Layer 4 of a small transformer language model trained on English Wikipedia (9 layers, counted from 0, width 128).
A neuron's activation on a vector x is squared ReLU(weights . x), where the dot is the dot product.
The model reads these tokens: " to" "o" "k" " N" "ic" "c" "ol" "i" "'s" " b" "od" "y"

The vector x that enters this layer's MLP at each token. A number n stands for (n - 500) times 0.014.
0 " to": 611 470 435 504 592 520 484 492 552 494 440 559 683 542 449 545 520 583 551 478 465 537 504 515 463 508 560 523 410 487 407 581 556 470 501 471 488 407 525 541 345 439 472 516 458 383 409 482 447 499 584 604 607 573 569 454 422 519 593 345 550 511 417 496 559 412 513 570 502 542 666 551 488 535 488 467 482 538 453 470 597 477 421 473 493 502 404 468 560 529 528 474 556 539 652 508 480 594 516 473 429 530 521 469 428 523 598 423 520 465 663 505 478 314 417 463 532 325 525 497 522 480 441 483 480 460 196 620
1 "o": 489 529 560 568 554 517 515 469 531 481 494 547 467 465 435 505 454 487 529 553 395 464 504 530 527 623 501 472 531 558 510 490 543 486 507 554 495 489 436 500 286 378 553 546 473 453 411 402 520 423 354 599 543 500 532 486 334 434 600 398 533 523 467 394 468 503 436 473 527 541 511 605 466 529 455 419 474 525 493 506 423 438 467 429 632 523 384 454 526 407 503 483 496 513 662 510 489 512 471 471 462 664 562 523 527 494 611 452 454 573 610 461 563 461 500 414 519 482 464 437 443 346 569 562 463 532 130 574
2 "k": 522 581 482 415 512 381 561 454 440 521 520 499 517 507 496 476 530 530 568 579 351 547 590 573 507 553 566 542 572 588 512 514 536 474 569 466 470 463 584 583 460 453 430 543 438 561 527 483 463 531 515 545 612 465 512 525 537 452 560 497 541 465 417 458 543 495 427 471 505 550 487 499 395 474 462 452 421 485 498 554 401 487 528 467 521 476 473 541 504 413 494 489 573 440 626 577 578 533 505 450 467 449 594 425 520 471 530 433 318 585 655 481 537 432 523 426 534 464 334 494 552 402 513 524 451 497 39 498
3 " N": 529 434 544 503 543 368 539 595 634 522 539 535 528 589 369 473 524 483 568 436 430 558 550 459 519 486 533 481 544 525 506 578 544 444 569 424 511 424 557 450 432 596 496 586 641 539 899 376 390 454 547 490 477 522 456 518 448 512 409 461 528 564 598 453 564 493 582 534 517 533 532 402 454 538 430 586 470 518 346 553 390 529 523 514 513 411 513 482 535 624 522 608 451 470 584 472 589 464 498 492 433 571 561 474 497 492 563 441 459 510 596 501 377 517 515 553 456 501 506 412 404 504 386 458 492 466 590 595
4 "ic": 410 567 562 567 579 540 557 500 441 527 567 543 503 558 497 540 565 416 458 438 483 504 495 521 461 564 523 513 572 485 459 533 555 508 703 470 407 447 438 334 490 466 550 561 534 579 598 523 519 474 575 498 443 450 489 522 377 466 505 467 554 415 488 436 589 420 409 407 486 492 359 515 383 531 429 642 537 521 525 501 657 597 477 544 576 419 436 601 431 509 504 489 397 558 590 500 571 573 476 526 485 545 471 468 513 469 549 427 439 622 389 543 577 655 521 506 552 477 469 637 382 566 504 480 417 474 198 560
5 "c": 498 518 501 470 608 573 488 543 436 440 559 534 473 441 522 583 534 431 441 458 475 438 537 576 559 571 426 678 463 464 447 543 579 463 609 373 440 478 365 271 455 515 467 472 518 548 705 538 453 538 467 519 472 452 543 523 382 455 385 511 519 567 604 424 629 390 400 454 490 492 418 521 487 451 472 536 437 604 434 542 517 628 471 541 508 458 498 506 546 471 594 419 581 530 581 510 518 472 375 529 428 506 471 458 463 434 689 442 419 504 520 528 635 552 560 589 498 517 457 479 450 477 502 463 413 485 258 529
6 "ol": 463 532 561 587 461 451 620 459 503 472 591 497 446 487 488 539 575 332 423 568 375 495 487 605 505 432 504 542 485 458 321 414 544 446 547 431 532 618 444 509 398 522 547 591 532 451 645 495 383 496 457 440 402 479 558 474 432 507 443 417 492 565 682 383 622 508 473 432 520 529 396 501 417 434 527 426 438 499 404 431 476 554 352 437 543 566 478 480 567 568 484 410 522 498 452 526 566 513 396 576 451 574 432 462 479 459 596 464 469 433 468 606 601 558 563 536 537 589 498 608 447 412 504 533 412 491 283 620
7 "i": 507 519 589 573 582 433 655 469 660 534 588 460 522 556 557 469 524 386 463 551 455 504 440 554 455 496 555 535 473 527 485 465 473 447 451 468 425 533 466 496 430 467 449 557 434 350 577 513 414 589 340 503 439 559 672 515 429 405 510 442 492 570 522 462 551 419 417 583 526 467 394 507 385 483 544 476 399 488 452 536 502 574 465 522 463 427 477 480 577 407 439 510 584 501 510 461 494 497 519 521 516 618 541 481 456 583 484 485 429 525 420 615 520 581 605 525 494 588 454 620 427 498 467 449 399 549 129 498
8 "'s": 518 500 573 462 591 492 524 566 548 496 486 610 561 441 507 417 516 484 513 539 403 566 507 615 446 398 570 472 413 524 474 462 564 542 587 507 475 379 484 454 584 505 432 514 561 251 463 426 533 591 496 528 490 482 520 422 455 577 607 436 518 469 432 440 613 455 405 542 516 569 460 521 473 577 528 513 557 511 416 444 633 556 485 488 544 467 468 458 506 460 496 578 528 496 440 472 392 569 494 524 522 527 509 395 523 433 649 457 365 596 564 607 578 541 490 504 432 262 524 512 463 498 341 504 476 598 221 501
9 " b": 521 499 501 483 582 488 528 565 461 458 481 484 540 429 492 537 502 434 477 548 361 551 528 541 495 492 538 545 405 458 573 418 648 495 487 535 494 560 444 482 514 538 461 536 519 558 892 396 300 516 444 461 514 456 557 580 409 531 392 537 379 433 543 425 555 441 492 570 489 523 470 548 441 491 505 509 460 538 482 498 516 629 484 632 310 458 438 447 465 427 546 512 461 431 531 468 496 487 521 584 469 539 477 512 463 449 625 393 343 531 600 506 465 495 550 581 472 480 588 451 423 441 394 461 487 438 385 432
10 "od": 473 571 448 456 485 454 491 580 463 474 504 538 502 536 562 592 549 569 486 568 484 489 540 581 459 500 460 594 464 565 485 472 615 446 616 474 398 532 357 437 463 457 557 472 488 580 735 485 476 488 538 374 386 332 463 513 403 451 470 452 422 450 553 481 547 456 419 559 451 556 494 559 461 495 463 596 428 527 557 467 432 570 406 483 448 556 477 437 499 430 485 529 529 426 515 610 576 546 531 592 406 437 505 468 513 585 568 510 377 529 533 501 495 503 541 533 465 510 489 602 441 368 490 614 475 458 127 434
11 "y": 496 495 548 699 552 517 531 582 520 544 475 538 490 550 582 420 560 362 497 418 473 570 546 506 536 535 615 444 514 540 542 519 592 499 546 506 396 548 553 407 441 501 486 570 469 514 497 515 465 574 458 404 589 461 587 563 465 517 491 463 488 494 495 506 534 434 509 399 440 487 525 458 563 437 482 525 486 582 400 527 462 465 460 549 597 482 515 425 498 443 495 497 453 433 572 435 469 597 575 522 549 456 436 446 506 434 571 448 364 538 599 599 528 597 468 509 464 434 479 405 540 466 366 507 470 524 45 588

Each question shows the input weights of one neuron of the MLP. A number n stands for (n - 500) times 0.0017.

n332: 500 561 483 417 293 424 375 485 406 429 413 490 307 464 292 488 525 522 558 28 504 455 473 462 551 514 442 402 497 304 611 384 491 398 351 703 642 301 723 613 575 496 621 467 558 670 491 453 567 510 504 610 551 602 425 267 623 518 467 458 488 610 624 411 463 416 575 568 602 299 438 618 427 654 692 714 608 210 497 369 404 409 439 327 436 435 453 462 413 456 599 500 347 633 535 400 353 383 763 389 527 676 433 511 619 368 547 317 435 395 474 435 309 479 538 479 293 547 616 633 518 560 680 354 624 565 657 458
On which token does it fire most, and how strongly? 3 " N", at about 1.8

n244: 451 455 560 516 400 438 495 462 489 484 543 419 454 380 515 541 512 608 417 356 521 562 411 528 626 383 513 380 444 372 519 367 446 553 393 522 517 402 490 560 630 451 562 643 440 577 524 522 515 531 610 500 545 553 343 458 459 531 425 591 410 557 618 444 555 523 565 570 485 640 372 679 505 592 496 438 496 517 608 470 421 511 620 456 534 408 523 464 500 559 611 359 423 462 465 481 393 493 513 472 452 570 422 528 626 460 407 567 505 460 463 578 394 476 645 507 528 495 259 534 545 532 514 520 548 556 503 624
On which token does it fire most, and how strongly? 6 "ol", at about 0.33

n379: 509 482 516 491 513 496 535 516 474 537 410 522 385 471 488 483 503 447 487 586 519 568 397 433 576 500 601 592 537 475 650 469 605 462 509 557 467 444 432 542 479 589 434 528 488 508 438 581 581 494 477 480 471 452 448 445 477 476 563 567 452 539 503 466 442 527 401 471 557 478 478 524 539 451 462 526 492 511 507 503 543 425 510 467 498 519 531 489 473 480 493 485 437 473 491 463 441 401 564 435 432 591 504 463 501 502 421 551 572 498 516 548 447 535 459 470 468 565 506 474 496 487 570 571 525 434 498 481
On which token does it fire most, and how strongly? 1 "o", at about 0.59

n4: 403 564 327 439 289 553 536 328 300 473 435 479 573 358 487 520 403 651 325 506 479 515 445 409 674 414 526 588 362 352 647 585 619 536 542 467 476 467 491 291 461 665 471 505 464 465 489 491 441 454 483 453 492 438 530 579 462 564 471 486 388 435 559 548 579 632 492 457 471 403 508 505 682 452 657 367 651 527 482 503 484 440 484 373 408 498 522 617 383 364 431 375 389 537 173 484 538 482 440 334 546 557 485 365 525 574 522 543 410 468 535 604 512 659 528 432 539 635 470 593 322 440 483 554 484 391 672 551
Which token does this neuron like most? 6 "ol"

n199: 532 546 474 636 479 594 564 409 358 394 529 516 547 419 657 406 561 515 365 421 548 508 620 378 514 363 533 406 415 599 480 481 446 570 354 459 556 523 551 551 407 469 459 521 432 468 399 571 515 475 571 439 509 607 355 392 656 520 465 486 511 413 445 646 422 613 530 591 470 504 625 484 655 449 593 521 546 508 387 357 409 447 606 505 387 605 578 437 346 477 477 432 398 600 562 459 488 472 541 537 492 407 465 432 475 489 524 389 428 577 349 376 439 396 495 488 545 441 442 542 418 698 524 508 440 535 558 629
On which token does it fire most, and how strongly? 0 " to", at about 0.023

n153: 527 463 389 282 454 466 617 585 508 368 456 437 464 473 440 586 500 489 474 370 543 403 429 488 509 409 472 434 539 402 705 556 572 484 435 537 541 475 405 464 560 533 485 522 542 541 483 527 534 531 368 435 448 602 486 491 391 551 451 504 490 546 519 436 455 440 500 556 419 529 454 413 467 490 524 515 538 486 486 449 370 434 641 491 409 413 587 462 556 527 625 485 545 457 511 315 428 351 537 478 516 595 469 434 577 577 502 521 549 552 505 591 504 460 669 563 409 615 506 437 430 447 511 366 438 504 743 468
On which two tokens does it fire most, strongest first? 3 " N", 9 " b"

n22: 481 620 514 514 479 596 567 405 410 502 500 555 372 372 444 366 535 492 449 364 515 459 516 521 542 266 467 551 487 492 520 395 520 445 461 534 742 637 562 455 435 614 480 572 444 468 404 465 618 632 483 427 566 511 508 517 592 400 433 456 331 615 507 375 560 430 483 431 411 566 489 541 436 526 477 373 515 546 487 391 290 303 491 495 447 511 695 479 541 449 541 392 535 539 391 256 505 472 453 414 503 549 410 569 597 464 497 458 548 586 454 481 453 434 514 371 433 495 483 443 504 567 567 554 431 661 553 583
Which token does this neuron like most? 6 "ol"

n102: 415 493 440 569 301 544 410 480 466 479 449 396 500 667 587 577 455 415 468 527 516 417 455 613 428 390 402 429 511 311 529 458 577 607 359 497 506 393 449 577 478 466 596 550 548 559 384 623 605 644 399 436 492 596 327 476 586 457 584 490 410 561 658 383 539 649 610 602 547 562 478 598 586 582 483 490 521 514 696 419 365 494 618 393 465 601 576 568 623 429 585 414 400 587 233 560 467 497 553 548 548 436 542 616 577 473 462 520 573 572 464 649 385 564 485 476 551 521 360 604 463 447 583 547 554 495 489 597
Which token does this neuron like most? 6 "ol"

n77: 586 355 478 481 470 495 560 564 356 520 420 721 561 440 446 557 520 480 432 440 472 423 458 425 471 386 577 595 543 486 580 662 530 569 442 658 397 473 645 503 590 640 310 524 408 447 351 531 588 574 491 525 298 678 426 419 541 391 690 657 417 329 553 548 439 472 460 667 546 417 471 461 524 475 632 577 405 409 526 405 446 575 413 444 439 307 519 576 462 538 551 544 486 503 425 366 340 442 461 443 363 625 515 506 536 497 361 658 666 490 471 436 441 352 618 558 347 526 527 595 454 497 486 470 332 510 523 606
On which two tokens does it fire most, strongest first? 7 "i", 8 "'s"

n378: 600 598 534 430 360 631 497 460 521 462 358 497 509 277 400 442 520 515 434 584 532 388 478 491 583 427 349 557 471 432 500 574 334 583 477 634 678 331 488 393 503 677 431 571 560 465 290 439 653 663 488 636 690 555 430 440 500 506 547 483 447 245 386 565 440 494 520 521 504 508 622 503 544 559 605 534 475 425 603 494 486 447 552 512 507 540 640 478 219 518 603 277 535 586 489 273 414 512 406 329 692 518 608 441 540 549 443 415 447 549 515 402 470 606 430 583 346 468 481 453 538 530 497 679 763 524 527 491
Which token does this neuron like most? 8 "'s"

n128: 680 647 380 365 435 542 509 265 420 406 487 492 294 619 426 467 535 627 353 438 496 411 403 528 527 532 553 615 562 503 433 514 549 509 474 438 644 503 739 783 652 507 471 448 339 639 482 491 521 420 603 558 536 556 497 526 662 586 490 538 553 372 478 629 482 474 443 442 619 576 471 559 491 425 436 409 535 463 641 469 346 307 442 391 503 553 529 478 432 452 530 493 533 661 652 523 593 452 531 459 478 399 646 412 545 507 522 358 393 530 560 272 561 362 599 471 557 594 393 461 438 424 616 475 411 505 668 388
Which token does this neuron like most? 2 "k"

n334: 505 565 324 416 402 717 426 453 360 520 447 573 414 411 688 485 392 630 421 520 417 390 247 398 525 406 371 622 418 503 551 552 497 886 507 463 582 556 415 484 580 581 485 413 413 543 515 518 482 366 535 551 597 470 396 612 545 568 468 483 487 471 374 622 472 466 546 458 442 393 615 428 516 397 585 413 563 494 529 412 486 527 582 392 348 407 420 719 500 476 369 392 494 604 546 441 534 284 488 517 569 477 588 572 400 382 532 453 530 283 536 641 651 540 676 509 317 576 542 567 483 582 585 442 543 492 613 580
Which token does this neuron like most? 5 "c"

n173: 453 514 542 464 528 547 398 486 446 523 519 530 631 372 539 488 581 506 339 560 513 480 506 534 618 500 415 491 407 429 685 471 645 469 567 517 410 366 570 325 560 438 484 466 548 635 497 725 603 608 589 503 451 426 447 306 436 576 541 505 526 495 520 618 636 437 453 607 411 606 507 680 833 446 618 552 530 604 527 373 549 404 502 419 404 599 662 500 322 494 586 467 462 563 455 524 412 453 367 290 477 467 476 451 571 585 471 561 377 539 500 405 505 558 482 495 544 611 410 521 405 492 625 585 416 517 507 355
On which token does it fire most, and how strongly? 5 "c", at about 7.2

n273: 606 438 217 434 446 611 408 489 426 456 426 557 632 422 521 549 574 503 422 446 450 489 383 565 506 500 440 646 413 430 586 646 502 551 537 513 495 480 492 482 589 474 360 489 551 590 401 562 616 452 577 578 563 590 596 470 602 368 606 548 451 459 584 488 526 457 496 653 596 525 617 575 574 549 540 510 586 460 567 495 473 494 535 437 297 502 528 547 483 371 529 463 399 588 512 560 554 550 495 413 464 429 625 639 255 549 525 531 544 440 445 405 372 526 554 530 485 503 507 580 402 436 483 575 712 477 517 319
On which token does it fire most, and how strongly? 0 " to", at about 2.8